Layer 3 of a small transformer language model trained on English Wikipedia (9 layers, counted from 0, width 64).
Take only the direct path to the model's output, skipping the later layers: a vector added to the residual stream pushes a token's score in proportion to its dot product with that token's output vector.

Output vectors of the tokens that the questions are about. A number n stands for n times 0.059.
"verage": 10 -7 -33 20 65 -6 -15 -14 -15 -37 -6 -23 26 39 30 -19 -34 -13 32 11 -21 21 12 -8 6 -21 -8 22 -32 0 17 -16 14 15 7 31 -30 -13 -23 -21 3 5 -2 -31 26 7 16 -19 9 -14 -18 -32 7 -10 -3 -17 44 2 12 31 2 11 0 8
".": -9 10 0 -11 12 -4 11 0 22 23 -7 -7 11 -5 -5 14 -8 11 -10 -6 18 -13 -15 -2 -8 7 4 -19 14 -8 -2 -3 7 0 -1 -3 -2 6 -3 -5 16 -3 -13 -3 -5 17 -7 0 -13 0 -3 7 8 -4 -19 1 9 11 -9 14 2 -5 16 -27
"owever": 10 16 4 -8 56 7 7 -16 -20 10 -16 -41 37 28 34 -23 -36 -28 11 6 9 -1 17 -12 -9 -9 11 4 -22 -5 28 -19 16 -7 -2 20 -25 1 -26 14 -21 2 32 -32 21 -2 -4 -10 14 -53 -17 -13 -8 13 -3 -24 40 21 -10 12 2 25 -6 -4
"|---|---|---|---": 20 2 -20 -1 64 17 4 0 5 -12 -22 -29 35 31 34 -27 -17 -27 13 -4 -31 29 14 -29 18 -16 33 0 -38 -7 11 -13 1 -9 -16 -1 -32 0 -28 20 -15 4 9 -35 10 6 0 0 23 -18 -18 -12 -12 -23 1 -19 34 5 9 23 7 44 -20 22
" ·": 10 -4 -23 6 33 0 2 29 -19 -17 -13 -25 17 28 21 9 -16 -3 7 -10 -5 12 11 -18 -3 -22 5 7 -15 -9 8 -7 8 9 9 -14 -31 -11 -16 0 17 8 13 -3 29 1 3 0 15 -17 -11 -9 -21 -17 -14 -23 34 12 -10 7 4 20 -1 12
"o.": -12 -12 -6 -16 32 9 23 12 -5 -3 -1 -16 34 18 10 -8 -15 15 19 9 -16 -5 -10 -7 -8 0 18 0 -10 -4 -19 -22 6 -2 3 15 -13 -1 -15 11 -8 5 2 1 4 15 7 1 -6 -15 -4 -12 -6 -15 -24 -29 26 12 2 13 9 3 8 0
" County,": 18 -8 -13 -7 24 5 13 11 -5 -4 2 -18 22 26 16 4 -20 12 10 0 -4 5 2 -12 -6 -14 -9 1 -7 -2 1 -9 16 6 -1 3 -23 -8 -28 8 4 5 14 -37 9 -1 12 2 18 -26 -16 -19 13 -2 -21 -19 24 15 -3 15 -20 20 3 3
"|---|---|": 17 6 7 8 78 7 -24 -2 -17 -23 13 -21 32 33 23 -32 -2 -44 11 1 -15 20 34 -16 8 -25 -21 14 -40 -18 35 -6 16 28 -19 5 -40 -5 -37 1 -8 11 0 -4 13 4 17 3 40 -7 -45 -14 -7 -7 -4 -21 48 9 -14 -12 -24 24 -4 10
" was": 2 14 -8 6 25 -17 11 -6 8 2 4 -9 -2 -1 2 2 -5 7 -6 3 3 -11 -7 4 1 -2 6 -8 15 6 -3 -3 -5 0 -1 -3 -4 2 -2 2 -16 7 13 -7 2 -23 2 3 4 -16 11 -2 -11 12 -8 -3 3 7 -12 -10 -10 12 19 2
"itional": 10 6 -13 -1 65 15 2 9 -30 -28 -11 -19 21 25 13 -30 -12 -8 11 5 -12 -2 26 -40 -9 -12 13 12 -6 -26 16 9 15 10 -2 15 -25 7 -25 8 -14 20 4 -21 16 -6 2 -16 37 -34 -17 -26 15 -5 -9 -14 48 -19 -6 34 12 7 11 -15
"adium": 3 5 -9 13 57 7 9 15 6 -21 -6 -15 6 34 20 -10 -19 -9 13 -7 -19 -2 10 -23 1 -32 -2 32 -13 4 2 -15 15 18 13 -12 -28 -3 -9 -17 -12 15 19 -8 16 -2 8 1 13 -11 -30 -31 -12 -16 -14 -24 21 -10 17 13 -10 25 9 14
"onym": 11 -26 -5 12 53 8 7 14 -25 -18 -1 -27 22 32 23 -5 -18 2 25 12 -43 16 10 -21 11 -29 -14 3 -8 -10 7 -37 1 24 14 10 -24 -12 3 0 29 0 6 -15 23 8 -10 -20 6 0 6 -24 0 -30 -25 -24 53 -11 -14 23 1 20 10 -6
"\n ": 4 2 -29 -3 20 -12 27 19 -2 -9 2 -21 12 17 5 -11 -17 8 1 1 3 -13 -8 -16 -2 -17 10 17 -1 1 1 -6 11 10 1 0 -21 4 1 -9 6 -1 14 -4 8 -4 -2 4 22 -25 -7 15 -3 0 -9 -32 10 22 -5 11 -3 11 0 -9
" the": 0 0 -6 1 8 -4 18 -12 2 1 1 -12 25 -9 3 -13 2 9 -5 -9 -9 -5 -6 1 5 -11 6 -2 11 12 -4 3 -8 3 12 8 -9 23 6 0 -10 -4 -7 10 -12 -2 4 9 -2 -24 -1 2 -2 3 0 -11 7 2 -3 -4 0 -12 17 6
" mi": 4 -24 -22 -3 47 4 -14 -1 -22 -23 3 -19 15 28 7 2 -15 3 21 1 8 -5 -8 -21 -4 -27 -9 18 12 -14 1 -5 23 22 5 14 -30 18 -19 -13 -9 7 18 -3 7 -12 11 -21 24 -30 -33 -13 5 -7 -6 3 52 9 1 16 -6 26 -3 9
" (age": 11 -1 -24 -1 26 10 9 9 -10 -15 0 -34 43 35 25 -4 -21 3 24 -12 -8 1 18 -38 -9 -8 -4 13 -22 -19 26 -19 21 0 3 7 -29 -4 -30 20 -14 -3 19 -25 -10 16 2 -6 26 -34 -22 12 -8 -4 -11 -10 44 2 12 7 6 8 3 -4
"est": 0 -33 6 -16 16 11 7 -2 7 -9 -17 3 -3 17 13 -6 -5 5 -8 4 14 13 5 -21 5 -1 -3 12 15 0 12 5 -28 12 0 -8 -2 -6 19 -8 -3 4 5 -11 -8 2 -2 -9 10 -22 11 -13 6 -8 -7 -16 35 3 -4 4 -13 6 3 3
" |": -1 17 2 10 5 -4 -14 -18 19 18 -3 2 -9 5 -1 14 5 0 0 -12 1 0 3 -12 6 2 1 -3 2 -11 0 -3 -6 -8 -15 -6 0 -6 -17 20 -2 3 -7 11 3 17 -2 -9 1 -10 6 8 1 0 9 -2 1 -2 -6 -4 0 4 6 -13
" MPC": 44 -7 -39 9 94 24 -23 26 -40 -49 -28 -69 39 58 40 -23 -22 -20 37 9 -35 20 7 -21 17 -61 19 27 -57 -24 19 -38 35 20 11 8 -73 13 -66 12 16 17 35 -50 60 -7 0 -20 55 -29 -69 -38 -21 -44 -18 -37 86 42 3 53 8 46 6 12
"°W": 9 -10 -40 7 61 2 14 -3 0 -15 -22 -38 11 30 13 9 -2 4 8 5 -10 22 -8 -20 -13 0 2 -1 -36 -17 -3 -17 25 5 5 10 -34 -3 -11 8 -10 16 16 6 17 2 2 27 20 -31 -26 -24 -15 -20 -3 -18 44 24 5 12 -7 18 12 -11
"otes": 8 -5 -10 -5 47 -12 -3 6 -10 -21 -7 -20 30 31 22 -17 -15 -4 28 1 -7 3 18 -21 7 -27 -6 10 -23 -13 14 10 -19 18 -22 2 -21 6 8 -11 -10 11 11 -1 -2 7 6 -17 12 -21 -11 -12 -12 17 -11 -28 22 10 3 3 10 31 10 2
"s.": 0 -4 -6 -5 34 -4 19 -8 2 -1 -21 -5 4 6 8 1 -14 22 -1 0 -5 20 -21 -34 -11 1 10 -9 3 -8 10 -3 -3 -4 -4 -19 -10 7 -13 1 24 -6 8 -19 1 1 -2 -3 4 18 -20 0 -6 -8 -17 -11 23 18 1 9 16 15 31 -13

Output weights of attention head 1. The head adds the sum of these rows, row i times number i of z. A number n stands for n times 0.0071.
o0: -20 -11 4 -9 69 -51 14 20 24 -23 -44 -35 -11 -7 -5 16 -44 10 43 -32 -6 34 -19 -5 -28 -31 64 12 -10 -20 -18 29 9 8 -12 -47 -3 -60 4 5 -1 -28 -70 -28 74 -16 51 5 46 54 23 -34 -1 -2 -20 -5 27 -18 46 21 21 39 -4 9
o1: 49 7 20 14 -14 -3 4 2 -6 -26 6 20 -46 -55 9 10 -19 1 25 15 4 25 -10 7 21 6 26 -21 -27 -5 28 21 -23 -13 -3 2 25 -5 30 16 -17 13 7 -5 23 -52 3 -1 -30 27 1 -21 17 -51 25 -3 -33 -13 -22 19 4 11 -37 21
o2: 3 13 2 4 11 -22 -27 4 -5 -11 -41 -29 -16 -4 0 18 7 16 41 -41 1 -9 -21 4 -12 -11 1 30 5 3 0 -12 -24 -11 -14 -29 -25 6 8 20 1 -1 -7 42 22 -26 13 -42 34 12 20 -16 13 -17 72 10 -16 19 16 16 20 -16 -8 -4
o3: -17 -5 12 16 35 -4 14 -23 -18 -4 19 4 -8 -40 -47 -28 -15 -5 14 18 -30 28 -4 -14 2 -89 -17 46 -26 32 9 13 32 13 18 1 40 11 -1 -18 23 24 9 43 0 9 -33 -33 0 -21 7 6 -23 -14 -3 -2 4 -12 25 -21 20 37 -7 -9
o4: -12 35 -20 17 -36 -41 53 13 24 17 19 -3 -30 62 -4 36 19 16 14 -8 -54 27 -28 7 37 -30 -23 17 4 -24 -46 -39 30 22 35 -65 -23 17 31 -6 -35 28 -25 33 -15 -18 0 39 -10 -13 26 21 -51 -30 -34 -1 10 32 19 -22 -5 16 25 -50
o5: 8 -28 11 27 8 21 -3 0 -13 -13 4 -30 11 15 11 -22 43 5 -2 28 37 -17 15 5 -26 12 9 -29 -31 28 7 -40 13 -5 -13 -26 32 4 -90 49 -13 -10 7 -38 -15 23 -9 14 6 3 8 5 12 -4 3 7 -46 33 16 -11 6 -28 -1 14
o6: 16 11 -12 -28 -4 27 6 -81 25 18 30 -27 14 -58 25 -50 -24 -1 -8 62 36 -53 -48 8 -9 9 27 31 26 -51 11 -5 4 -60 -37 66 -10 12 -61 27 -10 -7 93 -7 -12 -8 -11 -33 -18 -34 32 13 21 21 63 51 1 8 -39 -17 6 14 55 -55
o7: -15 13 11 -25 54 8 -11 -47 -15 -17 4 -8 6 18 8 -44 -17 21 -3 5 9 -31 -30 -9 28 -43 20 2 39 -16 1 -21 -12 -15 -1 38 -22 18 2 7 -9 5 34 20 5 -11 6 -12 -23 -11 71 -3 -1 2 28 -4 1 41 -42 -12 28 4 10 -32
o8: 7 35 -5 2 -21 -51 16 12 -13 -25 -15 -33 -13 59 27 1 -22 22 -24 2 13 -52 5 28 -9 3 28 39 6 -2 1 14 -27 24 4 -24 9 12 11 -12 2 13 12 -9 17 -30 -21 8 15 -34 17 -19 17 -26 18 59 -22 -9 -31 -2 -48 16 24 -10
o9: -25 2 22 -1 57 -34 17 -6 -25 10 -41 27 -51 40 -34 -30 12 21 19 9 -38 0 -11 -52 -15 -26 -36 14 11 -10 79 42 11 50 19 1 -19 -8 40 -12 24 -29 -20 5 78 4 12 -27 15 57 -56 -44 48 -32 -15 29 7 -12 -30 -3 8 -27 16 -32
o10: -66 9 5 -15 1 -10 13 22 36 14 -12 3 -14 -40 -55 4 -12 -27 -2 -4 -13 1 15 37 2 1 13 -8 -32 24 11 11 25 42 35 -63 -13 -27 29 -47 -39 30 -10 21 20 -15 39 7 2 -3 0 6 14 -3 -35 13 -9 21 28 11 -4 -4 13 6
o11: 7 -11 17 -13 -10 26 25 -41 17 7 57 1 -13 14 -9 3 5 -5 -9 36 13 9 -21 -19 20 -35 4 -28 21 -17 -22 -41 16 -11 27 -2 -16 1 -16 27 8 40 23 6 -21 -28 -19 13 -29 -2 9 -10 50 1 2 -9 7 -9 -6 -16 18 -17 -9 -23
o12: 0 39 -23 30 11 -10 21 -56 -29 -16 5 1 -4 30 3 -23 -12 -6 9 30 35 -23 30 -10 -27 11 -26 15 -9 13 -5 16 36 23 -24 -34 14 -57 23 20 18 28 33 10 -13 -1 -15 20 -40 -31 37 12 -21 -10 -25 9 -10 24 20 -37 -5 -4 40 -56
o13: -2 56 -6 28 31 -6 -2 -23 2 17 11 -12 -28 1 -36 -5 -39 6 5 -28 -24 -15 1 -21 56 -27 -3 9 -9 -6 -36 35 -16 24 -40 -26 5 -17 36 -39 -15 -4 7 74 6 -21 -17 -38 4 -14 44 -11 -23 -22 28 1 25 4 35 12 -9 50 51 -16
o14: 39 -8 -16 5 45 -48 -6 40 21 -16 -33 -31 5 1 19 4 -10 25 20 -20 -30 11 -34 -30 1 9 34 -25 8 -2 12 37 -9 -10 -2 -20 -24 20 30 44 -73 7 12 -9 11 -11 -13 -32 10 -43 -40 14 -22 -13 3 -18 23 11 22 -1 12 33 32 29
o15: 15 -56 -18 -13 17 38 -30 15 -32 -47 2 5 -3 -61 -6 -24 -18 22 25 10 4 34 -4 15 -6 -57 -46 8 25 31 17 48 15 -27 -18 61 -43 19 56 -15 -6 17 -22 -21 42 28 20 -20 -23 0 23 -11 7 35 25 -46 -3 -15 10 -25 20 31 -18 3
o16: -53 33 31 -13 -39 11 -53 -44 -31 -16 14 10 29 22 13 -37 9 23 -6 -18 -18 12 14 -5 58 -52 -36 -34 10 -9 5 -24 10 -13 -13 41 20 16 36 -44 -3 42 8 64 1 -14 -10 -18 31 19 12 3 -21 26 65 -17 -14 0 -35 26 11 -36 1 1
o17: -33 -30 13 -11 8 21 -24 29 6 -19 37 29 2 -55 23 -14 0 -35 -12 -1 2 -2 -26 -11 -19 -50 2 -14 16 -18 -22 -12 -9 33 1 35 -9 -7 -7 -20 16 -2 -52 13 78 -31 45 -19 2 18 -17 -23 44 -11 10 22 24 19 17 42 7 -3 -12 25
o18: -28 38 -12 5 -24 -6 11 31 0 20 13 3 38 -10 -2 30 -16 19 19 -13 -7 3 -3 -3 14 -18 19 3 32 -42 -74 17 13 -16 -23 -2 -4 -8 -40 -6 -16 12 30 31 -13 38 -7 -25 4 -3 -36 49 25 -25 29 -38 17 61 -52 -7 -35 -4 3 -2
o19: 26 -28 45 22 6 -30 -14 30 9 -28 -77 36 -1 -74 4 67 -23 9 43 20 -32 39 -33 2 -25 24 30 -4 -30 18 -32 19 -43 7 15 5 68 9 3 -44 29 0 -46 -8 35 23 -21 4 29 13 3 5 -13 -15 34 -3 -38 25 -25 44 -29 -12 -43 -36
o20: 28 57 -50 -13 -37 19 21 -20 -1 10 -24 -37 39 2 -3 -29 31 18 6 4 19 -5 -33 -18 -32 60 51 36 -13 -19 -79 -5 37 -72 -18 29 -41 35 -2 37 -14 -32 13 16 -30 28 -29 -27 -19 -3 -18 94 3 -41 17 -36 45 50 66 -33 13 4 9 -58
o21: 52 -2 6 1 -21 8 -5 -35 -1 -20 53 16 11 20 1 11 -36 -21 4 12 5 -2 -41 -55 6 16 6 5 -9 5 -2 -29 -3 -31 10 -14 -7 -17 15 20 6 -6 23 10 -41 15 -25 13 -24 14 24 26 34 -18 36 -22 5 26 -7 7 3 29 -59 1
o22: -9 10 -1 -7 11 25 -18 45 8 11 -5 22 -69 43 -6 37 1 0 7 -1 -18 42 -16 17 5 -13 -37 -36 -2 -26 -14 -16 -23 -7 32 -12 16 -9 5 16 43 0 -57 24 -18 25 38 5 -6 0 -15 3 22 -34 -4 -30 1 9 23 19 -10 -18 -41 17
o23: 54 -22 -15 11 -16 -1 32 14 21 -12 -45 -20 -40 82 -14 0 -27 0 -16 53 27 32 -4 -22 -57 9 -17 6 -48 -7 -11 -3 5 -42 76 -10 0 -2 -33 37 16 -7 -14 -37 12 13 -17 21 -12 23 -15 -21 19 -21 -14 35 10 32 -25 32 -4 5 -10 5
o24: 26 -5 17 -12 -39 -50 -12 -3 -21 -17 2 41 -63 -44 7 6 -7 -14 29 16 -28 -16 -3 22 -8 21 -3 -7 -16 -59 7 1 6 6 -32 11 52 13 -1 -6 33 24 -42 46 -15 -10 -34 -7 8 41 15 3 -36 -1 61 21 -25 27 -1 5 36 15 22 -2
o25: -10 25 -15 10 -10 -16 5 -15 -18 6 20 -24 -7 -2 26 22 -25 -18 -49 11 33 4 -23 36 19 28 -3 6 -23 -28 -80 1 5 -28 13 -12 41 34 67 4 36 18 -12 23 -20 -15 -23 -64 -22 11 2 22 3 -4 16 -9 -43 17 -11 -15 47 32 15 -22
o26: 19 -6 -67 45 -62 -43 51 20 35 -6 -25 -3 15 -25 2 49 -4 14 24 -45 -9 24 3 20 -57 56 54 -1 -57 -10 10 -11 -11 31 -10 -10 21 18 15 38 -19 -32 -41 4 42 -10 -28 28 -17 -9 -18 21 -36 -60 7 -41 -5 31 28 -22 15 36 -14 39
o27: -36 -4 -7 -13 46 44 -31 19 1 9 13 34 -17 2 -38 10 8 -36 9 -29 5 41 -8 13 8 -62 -17 -37 4 -13 26 22 40 22 -4 -11 14 -21 2 -12 -41 -49 -48 -12 36 -6 49 2 -13 34 6 -11 -9 27 -64 9 46 -23 40 15 -2 19 4 -9
o28: 1 24 10 -9 -15 36 -4 17 35 13 -8 -17 8 -1 -4 -46 58 -6 -21 -16 24 0 52 16 -28 -18 31 -3 4 -20 -13 9 2 -36 -5 25 -7 -56 10 -27 22 -12 -6 -18 7 51 -20 -1 -26 36 5 37 -3 -19 -7 -19 -33 14 -14 22 -27 -30 16 11
o29: 7 42 -22 18 -4 -6 45 -9 -35 -19 -40 -17 3 4 -45 -14 -34 2 6 28 40 -14 31 -11 -18 39 52 -7 -52 -14 -38 -6 35 28 -21 0 75 -15 -41 22 23 -19 14 12 -39 -10 -7 23 5 15 6 -7 -17 -18 -37 0 10 35 17 -41 26 8 11 -6
o30: -12 2 8 7 5 33 7 -4 18 -2 -2 -16 1 -48 -4 -3 34 -10 -11 -20 40 -51 21 3 23 -22 10 -14 -26 -1 30 -9 35 2 4 16 33 -19 -3 30 9 9 11 -39 -1 -10 3 -23 -27 7 23 -2 -1 -26 -4 -5 37 4 -41 16 11 -40 -26 23
o31: 3 31 -13 31 -28 -34 -31 -30 -6 -7 -21 -22 32 -6 11 -22 49 1 -6 25 0 19 -40 -17 -15 -40 -5 23 33 7 -13 -47 -28 7 28 -1 17 34 1 4 0 26 24 38 -18 -25 -55 37 -9 33 -5 -13 -43 -10 25 -3 -23 4 30 15 65 -59 42 7

Each question shows a token from some text and the vector z that the head gathered there. A number n stands for n times 0.029.

"es": 24 6 2 19 6 6 -1 -3 2 12 -8 -5 5 3 10 4 -19 -2 -8 20 4 -5 5 19 17 -6 4 5 2 5 2 -6
Which of these tokens does it push down most? " the"

"ood": -2 -4 3 14 0 3 7 1 -14 -4 2 -1 -7 -11 -11 3 -5 11 0 5 11 0 -5 -4 7 -11 8 2 -5 -1 2 4
Pushed up most: "o."

"eng": 9 5 6 -2 -7 0 2 -5 0 -3 -1 -9 0 15 10 -8 -7 -9 4 0 -1 -5 0 -11 1 -13 11 4 -3 8 1 -8
Pushed up most: "|---|---|---|---"

" over": -1 -17 -2 3 -3 1 11 6 13 -1 -4 -8 3 -7 11 16 -8 -10 24 -6 17 -4 -18 6 -15 4 -2 -9 7 -4 2 -9
Which of these tokens does it push down most? "onym"

" H": 1 4 11 -3 6 13 -9 -11 -4 8 16 -4 4 12 5 -10 5 3 0 3 0 1 -4 -9 8 8 4 6 -5 -7 -1 -9
Which of these tokens does it push down most? "owever"

"ence": 18 1 4 0 -6 13 -11 9 -5 11 -11 -18 3 3 9 14 3 -18 -26 -3 -13 -9 -11 -19 15 5 -2 -11 -2 2 1 -1
Pushed up most: "otes"

"ly": -29 -28 -16 19 10 6 49 26 -25 -20 -13 43 9 20 -28 -12 -1 -7 5 -57 23 41 4 8 -7 8 -37 21 -12 5 5 -30
Which of these tokens does it push down most? " ·"

"L": 11 4 -1 10 -19 2 -5 -3 -21 -18 -1 1 -15 -11 5 16 -1 14 -14 15 -9 15 -16 -4 -8 -13 18 -7 -2 -12 -13 16
Pushed up most: "|---|---|---|---"

" United": -33 21 -12 -18 -32 27 16 -13 -11 -20 -4 -14 -9 3 -12 -28 22 -18 -7 13 -3 -20 6 -27 12 0 6 8 12 26 3 9
Which of these tokens does it push down most? " MPC"

" p": -2 -6 5 -12 13 -3 8 2 7 -8 0 1 -7 10 10 -9 8 -6 20 -7 10 3 -7 -8 -5 13 6 1 0 -13 -5 -1
Which of these tokens does it push down most? "verage"

"aw": 3 -3 -3 13 -10 3 4 -3 -12 -9 -4 2 -7 -4 4 4 -7 9 -8 9 -10 14 -10 3 5 -7 10 1 -12 -7 -18 11
Which of these tokens does it push down most? "."

"ern": -25 -13 -9 -3 -18 24 -5 -7 -6 -4 -1 -5 -19 -20 -11 8 -5 13 -7 11 -19 -2 5 7 6 -9 -17 2 -7 -5 -7 -5
Which of these tokens does it push down most? "°W"

"p": 11 15 -12 -9 3 -4 -13 -16 15 13 9 -11 5 -14 7 4 -20 -4 20 12 -23 -8 -1 13 19 -6 19 13 -4 14 17 -28
Which of these tokens does it push down most? " the"

" the": -13 -18 18 -13 3 -3 4 -1 -16 -42 -6 -7 -43 -7 13 23 25 17 16 -4 26 3 -8 -29 -14 -9 3 -7 5 -49 2 7
Which of these tokens does it push down most? "s."

"ement": 0 -7 11 -20 -2 4 -5 -6 -13 11 -8 -18 1 -22 31 11 0 -4 6 4 9 0 19 18 9 -28 6 0 -12 -2 0 3
Which of these tokens does it push down most? " was"

" 1991": -22 -9 6 -26 1 20 -1 -8 12 -22 0 -9 -3 -34 13 13 -11 13 7 -8 -14 2 7 19 -7 -15 -4 -9 -10 -23 2 -15
Which of these tokens does it push down most? "s."

" are": -13 -18 -14 20 -2 7 38 18 -9 -16 -29 17 15 15 -13 -2 0 -1 -7 -29 22 26 -8 3 2 0 -26 9 -13 12 -2 -10
Pushed up most: "owever"

"il": 9 24 4 4 24 -8 -37 -8 3 15 15 5 5 5 34 2 -1 20 33 5 -1 9 -2 -5 10 13 33 -9 -3 -6 13 -4
Pushed up most: " ·"

" Mod": -13 -11 -6 6 -11 13 -6 -5 -6 0 -6 -5 -7 -6 -5 5 -8 2 0 17 -6 1 7 12 10 2 -7 2 -7 5 -8 -5
Which of these tokens does it push down most? " was"

" h": -9 -6 4 12 4 4 10 9 -18 -5 -1 -2 -11 -18 -15 4 3 14 -3 8 10 0 -8 -5 8 -14 10 0 -8 -4 3 14
Which two tokens does it push up most, strongest first? " the", "o."

"ec": -8 -19 -20 9 -9 22 4 -8 9 -4 20 -17 -4 1 -23 -6 3 -8 23 39 3 -11 -12 8 15 -3 5 -2 34 20 -6 -25
Pushed up most: "."

"and": 12 3 3 4 -17 1 -4 -11 -2 -20 14 -16 -4 1 11 13 -6 9 -6 7 -23 -5 -12 -8 -6 -8 23 5 1 -5 -10 8
Which of these tokens does it push down most? "."

" ro": -19 -10 -4 -22 -10 15 -1 -17 3 -21 -3 -4 -11 -32 0 3 -11 27 24 2 -12 11 2 17 -7 -28 10 0 -3 -17 -5 -11
Pushed up most: " County,"

"v": 10 9 -9 7 -11 -6 11 -16 -3 -16 -9 11 -17 -7 -13 10 1 20 -4 1 -9 -12 -14 -7 3 -2 8 5 14 -2 22 9
Which of these tokens does it push down most? "°W"

" inc": -20 -31 24 -29 -3 11 34 7 -38 -88 -14 -4 -52 -13 25 21 24 6 35 -27 69 14 -21 -43 -35 -14 20 -15 12 -56 2 7
Pushed up most: " (age"

" History": 24 1 0 14 -9 3 -14 -1 3 15 -3 -9 -2 1 25 16 -37 -3 -16 -14 -2 0 6 4 -2 -4 14 -5 -15 -2 -15 -15
Pushed up most: " MPC"

" \"": 2 4 -8 3 -13 4 -1 -7 0 -3 -3 -1 -13 -4 -1 7 4 6 -3 5 -12 -12 -8 -6 1 -3 1 1 8 1 11 -2
Pushed up most: "|---|---|"

" K": 4 -4 -7 -6 16 5 -33 -9 -9 -13 18 -3 3 11 -1 -19 1 -11 3 -10 -7 6 5 -18 1 5 6 11 -3 14 3 7
Which two tokens does it push up most, strongest first? "adium", " ·"

" without": -3 -9 -19 -7 -22 16 18 4 -10 -23 -5 3 -11 -10 4 -5 -5 8 5 -17 -4 -5 -13 -3 -20 -28 8 15 18 7 33 -4
Which two tokens does it push up most, strongest first? "owever", " (age"

"O": -10 -19 14 -1 -8 -15 -24 -4 -16 -25 17 -10 -7 -17 -10 38 16 15 0 -14 4 -5 -2 -17 -29 18 19 2 10 -18 -19 15
Pushed up most: " the"

",": -27 -18 1 -11 2 21 3 -11 2 -13 0 -4 -7 -29 -6 1 -10 24 10 2 -17 0 -1 9 -7 -23 2 -6 -3 -23 2 -6
Pushed up most: " County,"

" from": -22 -11 -8 -1 -20 24 -3 -8 -9 0 2 -3 -17 -17 -14 8 -4 10 -6 12 -18 1 5 9 6 -9 -16 4 -4 -3 -7 -6
Pushed up most: "|---|---|"

" and": -26 -18 1 -9 6 21 2 -11 2 -15 1 -4 -8 -27 -6 0 -9 24 11 3 -15 0 0 9 -7 -21 3 -6 -5 -22 2 -5
Which two tokens does it push up most, strongest first? " County,", " (age"

" (19": -2 5 -5 -14 -28 7 4 -3 10 12 -12 -27 9 -5 -4 -4 -2 12 -14 17 -7 -13 15 -1 29 7 -1 -7 0 14 -6 -8
Which of these tokens does it push down most? " (age"

"iam": 6 0 -20 17 11 21 -21 -19 -5 2 -6 -5 9 -4 -21 -44 -12 -9 -5 34 -5 8 10 21 46 15 25 -9 -4 48 0 20
Pushed up most: "s."

" v": 17 13 3 -1 13 -1 -2 -5 3 6 6 0 0 6 5 -17 -5 -17 -6 20 5 -5 -4 3 22 6 6 -6 0 21 5 8
Pushed up most: "s."

" a": -14 -13 -12 -5 -17 12 -10 0 -9 -4 1 -7 -13 -14 -13 17 6 18 -6 1 -24 -3 5 0 5 -14 -23 6 9 -9 -3 -5
Which of these tokens does it push down most? "°W"

" some": 10 2 -7 3 -23 15 5 5 -17 9 -13 11 1 -19 -9 7 4 21 -19 4 3 5 -9 5 6 -12 -6 6 7 -2 -7 5
Pushed up most: "verage"

"u": 3 -4 -6 -6 11 5 -35 -8 -11 -10 15 -2 3 9 -3 -16 5 -9 1 -12 -11 10 6 -19 0 7 5 10 -6 13 3 4
Pushed up most: "adium"

"ge": -7 -4 -8 -4 -16 15 2 -3 -8 -2 -5 -7 -12 -18 7 10 2 4 -5 13 -9 -15 -2 -1 -1 -23 -3 7 10 -1 11 12
Which of these tokens does it push down most? "\n "